Layer 2 of a small transformer language model trained on English Wikipedia (26 layers, counted from 0, width 128).
A neuron's activation on a vector x is SiLU(gate . x) times (in . x), where the dot is the dot product.

Input weights of the MLP neurons that the questions are about. A number n stands for (n - 128) times 0.0026.
n9 gate: 130, 126, 144, 165, 102, 107, 99, 100, 81, 86, 83, 120, 74, 78, 155, 119, 122, 153, 97, 114, 136, 96, 83, 55, 117, 155, 126, 158, 116, 157, 110, 120, 154, 118, 160, 110, 89, 130, 147, 81, 151, 174, 132, 89, 196, 83, 174, 172, 122, 123, 80, 140, 151, 94, 159, 161, 151, 90, 124, 98, 134, 162, 183, 85, 157, 118, 168, 140, 109, 93, 103, 87, 173, 154, 179, 85, 171, 60, 134, 149, 136, 114, 88, 159, 111, 150, 87, 103, 155, 92, 130, 167, 173, 141, 155, 124, 112, 116, 200, 180, 90, 162, 140, 167, 56, 119, 158, 153, 132, 110, 147, 74, 131, 83, 147, 81, 106, 113, 156, 117, 124, 147, 148, 111, 158, 148, 135, 112
n32 gate: 136, 113, 139, 112, 157, 90, 160, 62, 98, 115, 146, 111, 147, 77, 108, 120, 101, 155, 129, 96, 81, 169, 112, 200, 90, 178, 77, 171, 152, 78, 170, 100, 140, 105, 141, 95, 125, 67, 127, 155, 150, 102, 130, 153, 109, 139, 113, 103, 138, 144, 65, 165, 131, 166, 163, 109, 128, 127, 89, 98, 96, 95, 136, 167, 149, 125, 53, 176, 149, 83, 183, 146, 129, 112, 166, 167, 118, 119, 104, 130, 148, 69, 112, 154, 80, 170, 92, 166, 141, 57, 126, 92, 101, 99, 124, 149, 110, 81, 131, 127, 148, 145, 107, 45, 122, 73, 89, 134, 140, 160, 147, 112, 156, 111, 71, 166, 194, 159, 163, 112, 125, 148, 110, 106, 160, 160, 117, 148
n75 gate: 135, 103, 126, 68, 133, 153, 129, 226, 99, 101, 169, 105, 189, 89, 94, 108, 106, 134, 75, 74, 141, 90, 170, 49, 209, 139, 133, 180, 149, 134, 129, 111, 121, 73, 120, 111, 168, 122, 118, 86, 167, 12, 138, 134, 37, 157, 127, 161, 168, 136, 152, 162, 113, 177, 108, 68, 102, 110, 163, 189, 151, 68, 138, 110, 128, 111, 129, 169, 160, 137, 124, 163, 93, 138, 184, 115, 135, 172, 138, 163, 141, 230, 165, 153, 133, 249, 79, 90, 161, 158, 166, 162, 114, 79, 179, 146, 136, 117, 124, 10, 115, 106, 134, 174, 118, 145, 163, 119, 124, 148, 103, 67, 184, 154, 110, 55, 150, 142, 113, 157, 152, 179, 130, 51, 150, 108, 148, 46
n102 gate: 147, 97, 99, 164, 151, 84, 154, 162, 66, 247, 150, 134, 136, 127, 208, 84, 91, 201, 222, 90, 219, 137, 125, 97, 200, 163, 142, 121, 85, 109, 149, 76, 146, 154, 201, 89, 164, 187, 182, 145, 79, 115, 127, 136, 134, 62, 139, 115, 134, 148, 107, 36, 113, 130, 93, 164, 151, 143, 113, 156, 115, 146, 120, 147, 184, 71, 138, 87, 142, 180, 128, 144, 130, 186, 215, 166, 151, 92, 157, 151, 139, 115, 149, 97, 87, 205, 133, 120, 174, 90, 119, 119, 108, 118, 69, 201, 33, 138, 102, 105, 155, 94, 185, 65, 165, 100, 85, 128, 115, 120, 135, 106, 139, 85, 154, 140, 132, 103, 146, 147, 139, 46, 219, 116, 152, 129, 155, 115
n113 gate: 178, 105, 157, 129, 146, 128, 129, 93, 127, 130, 118, 151, 94, 102, 122, 95, 89, 181, 116, 92, 146, 108, 152, 102, 126, 188, 169, 86, 84, 135, 123, 161, 141, 122, 141, 173, 132, 170, 153, 160, 176, 171, 76, 125, 52, 120, 125, 165, 176, 146, 139, 82, 136, 162, 87, 152, 107, 178, 117, 64, 121, 117, 125, 101, 147, 99, 110, 121, 159, 145, 119, 150, 143, 175, 75, 167, 140, 142, 123, 117, 142, 113, 82, 186, 119, 126, 88, 161, 79, 150, 162, 134, 141, 136, 202, 152, 45, 161, 67, 95, 121, 83, 102, 147, 61, 132, 165, 166, 105, 143, 136, 67, 189, 142, 83, 171, 128, 155, 158, 112, 101, 151, 96, 159, 100, 107, 139, 127
n135 gate: 81, 173, 139, 52, 114, 103, 202, 189, 130, 130, 165, 126, 131, 176, 176, 46, 112, 111, 124, 106, 86, 97, 135, 117, 101, 109, 132, 188, 161, 113, 120, 148, 94, 109, 89, 141, 135, 168, 152, 153, 148, 125, 113, 107, 126, 109, 120, 100, 120, 112, 152, 98, 153, 135, 182, 101, 153, 136, 87, 128, 62, 116, 136, 173, 141, 106, 171, 128, 80, 67, 83, 117, 137, 165, 126, 106, 125, 79, 176, 209, 118, 122, 88, 153, 118, 97, 98, 183, 69, 205, 101, 152, 159, 135, 119, 104, 118, 125, 59, 137, 89, 143, 85, 193, 113, 123, 131, 116, 129, 139, 166, 144, 118, 93, 114, 143, 177, 182, 84, 97, 117, 102, 137, 147, 173, 146, 98, 116
n158 gate: 52, 134, 144, 116, 176, 57, 146, 86, 106, 121, 116, 179, 153, 150, 123, 131, 140, 157, 150, 149, 143, 103, 126, 93, 101, 134, 138, 151, 107, 111, 82, 125, 114, 109, 131, 188, 123, 133, 133, 174, 75, 126, 120, 96, 110, 123, 124, 77, 113, 158, 132, 145, 115, 147, 120, 113, 107, 52, 169, 133, 116, 152, 130, 52, 112, 146, 83, 147, 124, 177, 132, 136, 143, 138, 125, 110, 98, 132, 128, 153, 138, 117, 94, 136, 143, 148, 142, 202, 138, 90, 120, 92, 97, 110, 122, 112, 100, 135, 73, 149, 136, 152, 121, 153, 122, 55, 80, 103, 140, 103, 137, 167, 108, 173, 124, 130, 120, 170, 146, 197, 73, 143, 145, 139, 153, 191, 121, 103
n183 gate: 138, 137, 153, 122, 151, 86, 121, 154, 171, 135, 211, 116, 141, 111, 187, 108, 61, 98, 138, 111, 74, 124, 159, 126, 127, 150, 138, 149, 114, 50, 155, 126, 155, 131, 118, 137, 168, 127, 83, 179, 74, 123, 67, 100, 136, 107, 145, 86, 124, 105, 161, 131, 141, 164, 132, 189, 186, 150, 142, 143, 100, 105, 142, 151, 150, 123, 69, 172, 79, 73, 198, 102, 89, 128, 147, 130, 130, 138, 117, 117, 134, 151, 108, 134, 112, 153, 108, 70, 171, 172, 113, 141, 150, 78, 157, 97, 137, 113, 127, 160, 97, 161, 142, 117, 93, 100, 98, 158, 159, 103, 148, 95, 174, 142, 59, 124, 170, 126, 92, 107, 162, 169, 193, 133, 122, 196, 170, 61
n199 gate: 174, 150, 144, 45, 98, 181, 116, 126, 130, 158, 117, 160, 154, 166, 144, 160, 41, 149, 70, 141, 220, 134, 217, 83, 144, 133, 156, 131, 114, 140, 124, 95, 204, 75, 127, 97, 106, 54, 134, 64, 208, 85, 142, 198, 52, 113, 173, 133, 129, 135, 117, 155, 82, 170, 89, 106, 125, 129, 166, 178, 148, 129, 120, 120, 103, 119, 169, 113, 173, 88, 99, 112, 33, 150, 208, 172, 149, 159, 136, 87, 153, 226, 147, 155, 114, 106, 79, 69, 126, 154, 142, 162, 108, 90, 94, 125, 134, 107, 129, 26, 115, 128, 96, 165, 123, 154, 129, 74, 128, 105, 133, 156, 181, 172, 125, 121, 150, 147, 162, 112, 168, 130, 128, 108, 143, 93, 175, 104
n9 in: 141, 132, 68, 87, 161, 128, 161, 190, 144, 162, 96, 119, 115, 111, 115, 97, 143, 94, 99, 111, 112, 201, 98, 185, 140, 166, 137, 100, 164, 76, 167, 161, 100, 161, 175, 168, 137, 104, 124, 158, 135, 114, 88, 131, 78, 118, 119, 135, 122, 154, 184, 119, 138, 148, 132, 110, 84, 141, 169, 124, 161, 64, 134, 168, 119, 91, 82, 112, 113, 206, 150, 145, 106, 66, 127, 145, 166, 126, 135, 156, 116, 158, 127, 125, 92, 158, 134, 147, 112, 196, 81, 115, 98, 143, 122, 78, 172, 116, 126, 134, 66, 167, 105, 139, 129, 143, 135, 171, 151, 129, 96, 103, 128, 84, 129, 130, 102, 88, 154, 85, 114, 97, 167, 130, 78, 135, 125, 158
n32 in: 126, 77, 124, 137, 134, 122, 141, 132, 104, 72, 166, 141, 131, 67, 103, 104, 110, 123, 140, 101, 74, 161, 93, 147, 150, 86, 90, 127, 145, 138, 154, 133, 213, 112, 119, 112, 72, 117, 133, 144, 137, 119, 143, 133, 145, 141, 145, 149, 95, 160, 98, 170, 107, 115, 141, 65, 136, 188, 94, 166, 130, 98, 96, 143, 177, 136, 153, 138, 133, 61, 122, 100, 84, 144, 178, 157, 100, 93, 116, 112, 126, 163, 120, 89, 92, 91, 124, 103, 121, 84, 131, 147, 114, 156, 138, 136, 105, 121, 158, 122, 141, 126, 113, 97, 101, 70, 80, 173, 110, 93, 177, 121, 149, 190, 99, 108, 121, 160, 163, 117, 202, 161, 106, 100, 164, 130, 123, 96
n75 in: 70, 84, 115, 128, 168, 167, 159, 180, 148, 105, 139, 128, 151, 128, 134, 106, 137, 150, 120, 130, 134, 110, 76, 129, 135, 51, 91, 173, 120, 117, 59, 118, 89, 127, 103, 91, 139, 186, 112, 120, 115, 165, 117, 175, 83, 120, 144, 125, 121, 132, 123, 166, 118, 138, 132, 153, 167, 126, 158, 127, 191, 113, 170, 132, 104, 116, 198, 86, 139, 96, 107, 153, 114, 87, 175, 111, 175, 137, 144, 127, 130, 150, 129, 126, 135, 124, 179, 141, 96, 133, 123, 191, 165, 165, 151, 209, 97, 141, 144, 150, 100, 147, 111, 132, 163, 58, 112, 67, 178, 124, 126, 128, 146, 92, 107, 19, 105, 104, 95, 114, 144, 156, 92, 101, 113, 176, 126, 131
n102 in: 113, 126, 73, 108, 150, 101, 148, 139, 74, 239, 114, 109, 114, 161, 209, 76, 80, 171, 212, 105, 146, 106, 150, 83, 148, 126, 135, 136, 98, 128, 185, 90, 168, 144, 174, 95, 152, 224, 171, 145, 104, 100, 118, 159, 122, 109, 164, 128, 103, 172, 93, 50, 120, 116, 72, 167, 162, 137, 116, 113, 145, 116, 123, 152, 203, 91, 137, 88, 111, 172, 99, 86, 73, 146, 199, 168, 157, 109, 131, 142, 118, 128, 187, 76, 104, 160, 127, 120, 182, 107, 155, 139, 149, 110, 68, 140, 52, 153, 164, 102, 147, 114, 181, 72, 186, 89, 128, 140, 129, 110, 158, 116, 117, 83, 129, 141, 94, 73, 163, 112, 124, 52, 151, 112, 118, 113, 196, 81
n113 in: 83, 115, 170, 133, 99, 173, 97, 165, 170, 104, 120, 155, 156, 175, 140, 163, 142, 107, 76, 160, 141, 106, 69, 113, 118, 67, 93, 131, 170, 146, 105, 120, 88, 152, 149, 90, 124, 113, 130, 208, 148, 131, 140, 97, 112, 158, 118, 147, 132, 127, 152, 127, 97, 118, 161, 122, 118, 101, 106, 134, 87, 145, 97, 173, 69, 138, 145, 109, 127, 117, 96, 108, 114, 111, 135, 81, 77, 92, 107, 155, 134, 110, 97, 124, 148, 157, 191, 117, 170, 115, 162, 117, 55, 168, 96, 149, 133, 100, 125, 141, 118, 138, 92, 105, 156, 136, 80, 88, 101, 160, 171, 181, 95, 125, 139, 149, 100, 140, 106, 108, 168, 152, 152, 114, 123, 115, 115, 166
n135 in: 124, 141, 101, 119, 148, 103, 91, 137, 92, 164, 123, 90, 155, 107, 108, 129, 72, 150, 132, 146, 103, 145, 120, 82, 101, 112, 85, 139, 85, 137, 151, 145, 153, 150, 131, 152, 148, 141, 82, 95, 140, 153, 163, 219, 166, 113, 111, 139, 88, 123, 94, 101, 139, 134, 129, 134, 140, 110, 162, 122, 130, 135, 185, 148, 172, 137, 114, 98, 168, 156, 101, 131, 93, 185, 142, 108, 152, 195, 144, 114, 93, 122, 154, 98, 191, 142, 185, 90, 186, 176, 122, 114, 111, 153, 111, 154, 157, 150, 103, 128, 111, 103, 153, 105, 127, 117, 148, 135, 109, 88, 142, 143, 189, 114, 99, 132, 120, 111, 139, 127, 135, 142, 85, 78, 157, 108, 172, 126
n158 in: 76, 91, 165, 119, 176, 53, 152, 91, 113, 83, 87, 163, 156, 143, 109, 140, 146, 126, 134, 148, 149, 123, 133, 98, 107, 128, 94, 120, 104, 132, 85, 131, 104, 113, 107, 153, 105, 75, 112, 187, 118, 112, 146, 87, 80, 99, 101, 67, 87, 138, 131, 145, 111, 134, 120, 120, 82, 111, 117, 108, 137, 122, 130, 82, 108, 139, 115, 154, 108, 149, 116, 151, 153, 131, 133, 118, 83, 140, 144, 164, 123, 105, 128, 77, 142, 145, 165, 103, 155, 89, 105, 78, 85, 115, 142, 135, 123, 103, 90, 108, 105, 154, 144, 92, 112, 123, 95, 118, 122, 94, 145, 141, 101, 161, 127, 137, 87, 142, 121, 184, 41, 142, 142, 114, 156, 171, 146, 105
n183 in: 120, 94, 120, 109, 116, 98, 102, 113, 100, 87, 153, 110, 172, 119, 120, 135, 112, 132, 121, 81, 127, 167, 116, 173, 152, 136, 145, 136, 139, 107, 149, 79, 116, 99, 119, 77, 167, 148, 136, 149, 93, 109, 99, 150, 111, 150, 107, 96, 134, 135, 91, 127, 137, 95, 134, 179, 135, 121, 173, 176, 94, 134, 151, 96, 145, 129, 140, 150, 117, 59, 137, 172, 64, 144, 132, 88, 136, 152, 116, 105, 142, 135, 125, 116, 118, 161, 192, 78, 188, 165, 130, 166, 128, 149, 119, 103, 52, 116, 206, 140, 130, 145, 156, 80, 98, 106, 178, 115, 196, 54, 160, 132, 158, 153, 134, 99, 178, 142, 143, 123, 134, 129, 73, 89, 123, 152, 185, 98
n199 in: 161, 144, 148, 53, 93, 174, 73, 127, 124, 120, 162, 127, 153, 157, 167, 115, 68, 141, 93, 102, 227, 160, 197, 69, 138, 139, 137, 99, 116, 137, 107, 96, 218, 65, 95, 132, 103, 55, 119, 51, 198, 127, 157, 126, 89, 99, 120, 139, 127, 132, 101, 164, 128, 161, 130, 149, 125, 169, 133, 123, 118, 118, 95, 119, 142, 160, 124, 62, 155, 87, 179, 133, 106, 139, 182, 194, 127, 160, 145, 106, 103, 147, 121, 105, 151, 100, 92, 87, 141, 160, 143, 138, 126, 164, 98, 119, 136, 100, 186, 36, 149, 140, 84, 196, 120, 146, 141, 95, 97, 131, 92, 186, 138, 126, 140, 143, 149, 141, 130, 132, 140, 109, 169, 135, 120, 89, 94, 147

Each question shows a token from some text and the vector x that enters the MLP there. A number n stands for (n - 128) times 0.027.

"e": 99, 115, 109, 158, 137, 114, 111, 141, 135, 143, 132, 114, 130, 107, 108, 121, 133, 119, 143, 143, 107, 108, 143, 129, 121, 122, 125, 144, 121, 151, 118, 117, 103, 126, 124, 129, 141, 116, 136, 109, 129, 138, 120, 135, 152, 133, 118, 126, 168, 126, 166, 149, 157, 136, 145, 131, 141, 124, 115, 164, 112, 160, 132, 103, 128, 121, 136, 105, 130, 136, 119, 87, 117, 129, 111, 124, 123, 140, 113, 120, 143, 139, 125, 108, 130, 118, 114, 104, 126, 134, 148, 131, 111, 115, 128, 126, 141, 148, 137, 144, 126, 130, 139, 126, 113, 154, 125, 130, 139, 132, 138, 126, 120, 164, 130, 120, 124, 150, 122, 120, 129, 122, 119, 187, 119, 104, 113, 115
Which two neurons fire most, strongest first? n102, n199

"n": 89, 117, 115, 135, 112, 128, 147, 131, 129, 140, 109, 130, 133, 109, 123, 166, 150, 112, 114, 120, 120, 107, 125, 114, 115, 155, 124, 117, 130, 152, 112, 115, 114, 116, 149, 134, 147, 131, 110, 119, 134, 128, 122, 116, 114, 117, 136, 133, 112, 133, 126, 135, 154, 128, 108, 106, 115, 119, 131, 90, 122, 156, 135, 113, 103, 134, 115, 142, 117, 146, 130, 109, 105, 115, 115, 114, 127, 137, 133, 150, 148, 130, 112, 122, 130, 133, 124, 112, 126, 128, 141, 123, 128, 125, 139, 106, 141, 132, 141, 156, 124, 119, 139, 130, 111, 154, 123, 169, 145, 120, 138, 114, 124, 124, 137, 106, 135, 110, 132, 107, 125, 125, 131, 156, 129, 131, 122, 138
Which two neurons fire most, strongest first? n9, n199

"ed": 129, 115, 109, 100, 139, 137, 113, 126, 138, 148, 120, 155, 133, 113, 147, 115, 155, 125, 143, 120, 101, 157, 155, 107, 101, 131, 116, 135, 133, 138, 123, 104, 137, 116, 104, 143, 136, 100, 126, 116, 109, 134, 130, 118, 121, 137, 136, 141, 128, 122, 129, 124, 159, 132, 135, 139, 136, 124, 137, 105, 140, 130, 144, 97, 109, 131, 123, 131, 140, 139, 150, 128, 98, 113, 136, 138, 108, 158, 120, 137, 121, 142, 139, 114, 111, 118, 130, 100, 122, 143, 130, 122, 110, 123, 138, 96, 130, 118, 147, 149, 135, 127, 121, 128, 120, 123, 124, 102, 108, 134, 142, 145, 123, 142, 98, 121, 89, 99, 116, 122, 124, 124, 134, 124, 132, 129, 108, 137
Which neuron lights up most? n199

" pro": 145, 138, 111, 127, 133, 117, 103, 125, 126, 140, 135, 130, 126, 132, 148, 119, 127, 125, 116, 127, 132, 156, 145, 122, 131, 139, 125, 119, 112, 120, 136, 145, 118, 116, 142, 108, 132, 122, 130, 125, 129, 151, 110, 134, 175, 130, 115, 131, 131, 154, 138, 130, 109, 117, 89, 134, 121, 130, 148, 139, 122, 113, 135, 150, 146, 137, 130, 125, 120, 128, 128, 101, 49, 127, 91, 136, 136, 104, 111, 127, 121, 131, 134, 137, 136, 128, 129, 127, 124, 124, 156, 140, 152, 145, 134, 137, 131, 158, 138, 132, 141, 138, 104, 131, 145, 114, 131, 167, 114, 127, 151, 121, 125, 102, 152, 123, 141, 128, 133, 118, 126, 124, 117, 106, 130, 133, 132, 134
Which neuron lights up most? n158

"ran": 171, 131, 118, 95, 125, 158, 108, 125, 116, 145, 131, 115, 130, 124, 159, 154, 146, 128, 123, 133, 59, 146, 118, 168, 134, 125, 139, 155, 135, 130, 132, 148, 118, 136, 128, 119, 136, 153, 121, 145, 147, 109, 121, 129, 130, 148, 143, 155, 106, 126, 112, 146, 131, 124, 118, 131, 163, 121, 146, 130, 116, 133, 125, 134, 144, 133, 141, 129, 129, 127, 125, 110, 63, 122, 128, 121, 149, 138, 114, 122, 109, 132, 136, 123, 127, 118, 122, 155, 128, 138, 133, 136, 128, 131, 130, 154, 145, 118, 138, 141, 110, 123, 114, 128, 128, 124, 146, 153, 119, 122, 154, 143, 110, 116, 142, 141, 120, 167, 107, 115, 115, 144, 144, 143, 126, 132, 133, 124
Which neuron lights up most? n158

"ra": 131, 113, 106, 136, 127, 142, 109, 134, 115, 142, 134, 145, 131, 140, 134, 127, 142, 126, 126, 134, 89, 173, 122, 186, 132, 136, 128, 123, 119, 134, 133, 139, 147, 119, 146, 121, 144, 115, 126, 136, 138, 121, 110, 134, 162, 147, 135, 129, 115, 135, 123, 120, 148, 116, 117, 116, 106, 108, 118, 93, 120, 162, 116, 103, 145, 125, 136, 110, 130, 125, 115, 118, 89, 123, 132, 127, 127, 141, 125, 118, 123, 129, 131, 131, 138, 121, 142, 103, 118, 130, 136, 133, 136, 137, 143, 134, 151, 135, 115, 98, 122, 133, 107, 129, 107, 122, 144, 162, 102, 143, 155, 130, 128, 153, 152, 111, 128, 145, 124, 113, 117, 130, 112, 181, 130, 110, 145, 163
Which two neurons fire most, strongest first? n75, n158

"-": 90, 154, 108, 136, 124, 123, 119, 134, 148, 140, 115, 166, 128, 113, 121, 119, 126, 130, 129, 158, 72, 117, 121, 110, 117, 98, 127, 112, 154, 158, 134, 127, 112, 126, 73, 127, 148, 124, 115, 128, 153, 109, 139, 122, 138, 125, 132, 148, 146, 115, 131, 114, 127, 142, 110, 142, 111, 123, 140, 134, 138, 136, 139, 124, 123, 130, 128, 121, 130, 130, 124, 123, 88, 130, 112, 135, 121, 132, 150, 134, 132, 174, 116, 141, 142, 126, 131, 132, 132, 122, 137, 140, 115, 102, 138, 101, 119, 134, 128, 111, 138, 124, 133, 128, 141, 118, 118, 106, 111, 115, 159, 136, 128, 165, 115, 134, 150, 106, 130, 133, 135, 129, 111, 133, 117, 127, 132, 134
The most active neuron and its activation: n9, at about 0.1

" col": 143, 126, 104, 125, 124, 130, 125, 126, 142, 121, 135, 84, 159, 117, 143, 103, 132, 130, 122, 111, 114, 115, 111, 133, 115, 133, 131, 118, 130, 124, 122, 116, 153, 130, 107, 101, 131, 162, 124, 159, 137, 140, 122, 121, 142, 155, 132, 135, 130, 156, 132, 122, 114, 156, 121, 156, 120, 131, 96, 152, 122, 115, 128, 127, 146, 131, 131, 120, 116, 119, 128, 114, 81, 121, 133, 128, 129, 126, 130, 121, 137, 136, 139, 140, 127, 134, 103, 112, 124, 148, 155, 146, 126, 139, 112, 98, 121, 152, 147, 177, 125, 131, 131, 130, 139, 113, 109, 152, 160, 113, 140, 127, 135, 132, 144, 135, 127, 126, 145, 133, 116, 126, 150, 117, 119, 132, 132, 117
Which neuron lights up most? n183

" sc": 128, 131, 103, 131, 128, 120, 126, 137, 129, 140, 128, 103, 111, 143, 132, 97, 127, 129, 144, 137, 101, 129, 121, 140, 125, 146, 125, 123, 129, 156, 134, 141, 132, 113, 134, 126, 120, 156, 134, 127, 121, 168, 119, 121, 159, 138, 140, 120, 151, 148, 138, 111, 119, 137, 94, 157, 136, 131, 119, 138, 132, 102, 127, 111, 142, 133, 122, 126, 132, 128, 129, 101, 99, 119, 137, 157, 121, 129, 133, 117, 116, 153, 125, 113, 131, 125, 122, 129, 122, 108, 154, 139, 128, 140, 131, 124, 119, 154, 130, 99, 123, 124, 137, 126, 114, 87, 138, 119, 154, 122, 144, 107, 117, 134, 140, 129, 90, 136, 139, 135, 121, 116, 131, 81, 143, 119, 138, 133
Which neuron lights up most? n102

",": 129, 116, 107, 149, 125, 107, 144, 124, 131, 117, 136, 123, 132, 137, 152, 121, 131, 124, 139, 141, 132, 132, 125, 135, 112, 135, 124, 129, 127, 132, 127, 135, 121, 110, 61, 151, 136, 124, 126, 127, 127, 79, 121, 142, 135, 87, 117, 144, 116, 97, 95, 137, 130, 137, 138, 142, 130, 134, 109, 135, 132, 134, 130, 129, 129, 133, 130, 129, 131, 129, 123, 109, 79, 121, 134, 130, 125, 151, 133, 122, 135, 84, 120, 131, 121, 132, 154, 119, 132, 123, 121, 135, 134, 127, 134, 110, 117, 151, 143, 104, 127, 139, 126, 128, 133, 123, 115, 120, 128, 95, 136, 130, 122, 140, 162, 113, 114, 113, 131, 128, 128, 128, 81, 141, 122, 154, 131, 133
Which two neurons fire most, strongest first? n113, n183

"ly": 114, 126, 100, 110, 128, 140, 158, 139, 124, 145, 134, 113, 135, 131, 103, 140, 135, 128, 133, 135, 131, 111, 141, 114, 120, 109, 117, 148, 126, 123, 136, 144, 132, 132, 112, 134, 137, 91, 124, 118, 111, 110, 138, 126, 150, 117, 133, 120, 91, 124, 113, 140, 162, 136, 154, 139, 142, 120, 138, 111, 110, 151, 167, 103, 158, 139, 128, 139, 124, 118, 139, 130, 101, 121, 146, 157, 110, 146, 132, 128, 116, 160, 133, 116, 121, 113, 113, 124, 139, 125, 130, 104, 143, 144, 131, 88, 134, 124, 129, 157, 121, 122, 136, 130, 134, 127, 120, 138, 136, 75, 143, 114, 141, 141, 126, 114, 134, 105, 131, 123, 123, 117, 95, 167, 136, 137, 130, 172
The three highest activations, in order: n113, n183, n135

"ess": 99, 145, 136, 131, 138, 123, 134, 134, 151, 133, 129, 123, 126, 117, 115, 114, 135, 120, 122, 111, 106, 142, 139, 123, 126, 107, 139, 115, 109, 136, 126, 99, 144, 130, 100, 122, 153, 138, 122, 149, 113, 121, 118, 125, 132, 134, 121, 109, 58, 122, 137, 105, 152, 125, 125, 127, 94, 139, 120, 101, 122, 133, 111, 111, 126, 128, 132, 133, 139, 124, 142, 91, 75, 111, 127, 111, 122, 123, 144, 129, 134, 116, 132, 128, 132, 141, 123, 117, 121, 146, 110, 121, 138, 116, 128, 165, 138, 131, 127, 176, 130, 129, 150, 128, 129, 135, 113, 80, 115, 136, 156, 125, 138, 126, 131, 103, 114, 106, 128, 111, 131, 126, 103, 157, 124, 129, 131, 119
The three highest activations, in order: n199, n183, n135

"ag": 96, 120, 104, 114, 128, 122, 124, 135, 134, 151, 127, 152, 133, 83, 154, 124, 148, 119, 118, 139, 118, 115, 148, 135, 134, 114, 140, 120, 124, 123, 125, 131, 106, 116, 119, 145, 128, 115, 123, 132, 103, 126, 123, 148, 183, 162, 147, 129, 112, 114, 128, 126, 129, 128, 111, 132, 120, 109, 132, 123, 121, 126, 141, 142, 138, 119, 130, 134, 143, 117, 135, 116, 87, 114, 115, 134, 136, 121, 130, 122, 129, 165, 132, 120, 135, 120, 139, 116, 134, 153, 124, 123, 79, 133, 116, 129, 116, 133, 157, 123, 139, 129, 133, 124, 139, 142, 138, 94, 138, 107, 129, 127, 112, 129, 131, 158, 113, 127, 117, 114, 119, 143, 128, 148, 128, 115, 123, 160
Which neuron lights up most? n32

"al": 114, 125, 113, 124, 125, 151, 110, 136, 144, 134, 129, 132, 132, 131, 136, 143, 147, 126, 124, 111, 121, 117, 115, 118, 124, 99, 139, 120, 141, 140, 129, 123, 104, 122, 128, 131, 108, 110, 122, 152, 130, 126, 136, 129, 164, 126, 167, 141, 130, 127, 140, 127, 156, 146, 127, 127, 127, 143, 144, 99, 136, 162, 121, 132, 136, 145, 133, 125, 159, 117, 136, 116, 84, 124, 148, 132, 115, 147, 94, 127, 153, 115, 138, 120, 121, 127, 123, 110, 122, 145, 124, 121, 124, 141, 128, 122, 128, 138, 147, 113, 137, 121, 142, 130, 117, 180, 104, 132, 138, 153, 143, 126, 127, 132, 119, 154, 129, 127, 141, 109, 123, 129, 105, 122, 126, 138, 130, 147
Which neuron lights up most? n158

" app": 149, 139, 93, 125, 138, 121, 135, 117, 111, 184, 130, 153, 119, 149, 148, 102, 138, 124, 143, 133, 138, 127, 145, 156, 154, 120, 144, 147, 98, 125, 118, 127, 143, 150, 141, 105, 120, 149, 128, 107, 102, 107, 129, 130, 176, 130, 131, 106, 90, 145, 119, 127, 123, 131, 112, 107, 119, 124, 135, 141, 125, 116, 140, 146, 153, 129, 134, 132, 137, 134, 131, 115, 93, 130, 120, 171, 165, 124, 121, 130, 111, 151, 122, 126, 126, 130, 130, 136, 144, 108, 132, 149, 136, 127, 115, 148, 126, 139, 144, 149, 126, 137, 143, 126, 138, 114, 131, 126, 130, 99, 137, 119, 122, 100, 124, 121, 109, 114, 145, 122, 131, 133, 149, 111, 138, 138, 132, 97
Which neuron lights up most? n102

"any": 129, 111, 118, 117, 123, 130, 126, 132, 129, 116, 128, 109, 136, 123, 89, 170, 118, 128, 131, 143, 98, 134, 177, 125, 138, 128, 119, 149, 142, 159, 145, 137, 120, 129, 106, 136, 91, 99, 118, 109, 123, 146, 132, 149, 152, 112, 130, 127, 113, 124, 141, 139, 134, 109, 145, 124, 140, 109, 152, 101, 113, 118, 160, 127, 138, 129, 131, 127, 131, 108, 133, 114, 77, 130, 155, 108, 133, 161, 128, 144, 131, 107, 117, 120, 119, 126, 140, 126, 118, 126, 123, 120, 150, 125, 112, 148, 129, 109, 116, 171, 133, 133, 136, 129, 137, 120, 94, 112, 151, 111, 130, 127, 121, 147, 123, 125, 119, 125, 129, 103, 132, 129, 85, 139, 149, 144, 125, 90
Which neuron lights up most? n32

" add": 81, 122, 119, 119, 140, 113, 119, 133, 117, 145, 113, 129, 141, 101, 154, 101, 147, 124, 117, 136, 119, 114, 130, 116, 169, 100, 119, 142, 127, 148, 136, 123, 145, 113, 112, 104, 114, 151, 132, 120, 128, 121, 127, 134, 119, 134, 107, 113, 126, 133, 120, 120, 142, 83, 112, 123, 101, 128, 142, 181, 139, 140, 110, 114, 120, 116, 138, 147, 136, 142, 136, 138, 68, 122, 114, 128, 135, 153, 92, 124, 123, 143, 150, 112, 118, 137, 127, 132, 143, 155, 114, 142, 156, 140, 126, 143, 124, 138, 130, 152, 123, 133, 126, 129, 127, 139, 133, 160, 143, 132, 127, 124, 122, 92, 142, 110, 123, 108, 127, 130, 127, 124, 133, 107, 131, 140, 146, 106
Which neuron lights up most? n75

"0": 147, 135, 95, 121, 128, 137, 136, 131, 128, 127, 119, 140, 137, 137, 123, 127, 199, 121, 143, 115, 91, 155, 152, 132, 130, 130, 125, 120, 116, 154, 130, 140, 90, 129, 89, 126, 126, 114, 107, 150, 137, 141, 118, 129, 120, 106, 120, 110, 72, 117, 116, 112, 136, 138, 151, 120, 128, 109, 144, 124, 132, 130, 119, 144, 141, 117, 120, 123, 127, 122, 142, 126, 116, 118, 113, 135, 121, 141, 105, 128, 113, 111, 131, 126, 128, 125, 133, 128, 130, 124, 117, 129, 121, 162, 137, 126, 147, 129, 142, 124, 139, 126, 133, 127, 143, 129, 143, 136, 129, 129, 140, 114, 127, 170, 152, 149, 123, 129, 128, 136, 130, 126, 148, 127, 113, 137, 111, 128
Which neuron lights up most? n102

" in": 139, 140, 114, 142, 122, 136, 135, 122, 133, 131, 111, 152, 118, 117, 139, 108, 122, 122, 103, 132, 131, 100, 140, 143, 106, 126, 131, 115, 120, 144, 135, 140, 106, 131, 84, 110, 112, 133, 117, 149, 105, 127, 106, 132, 132, 130, 112, 132, 163, 135, 95, 132, 149, 135, 124, 124, 135, 138, 153, 173, 124, 144, 106, 106, 135, 146, 124, 127, 127, 144, 124, 115, 75, 127, 121, 131, 124, 157, 110, 158, 123, 112, 129, 139, 135, 120, 119, 146, 125, 96, 133, 143, 118, 104, 125, 115, 132, 134, 128, 89, 138, 136, 121, 129, 138, 115, 120, 135, 137, 123, 128, 123, 135, 95, 138, 136, 138, 77, 140, 134, 126, 134, 100, 143, 144, 148, 142, 133
Which neuron lights up most? n9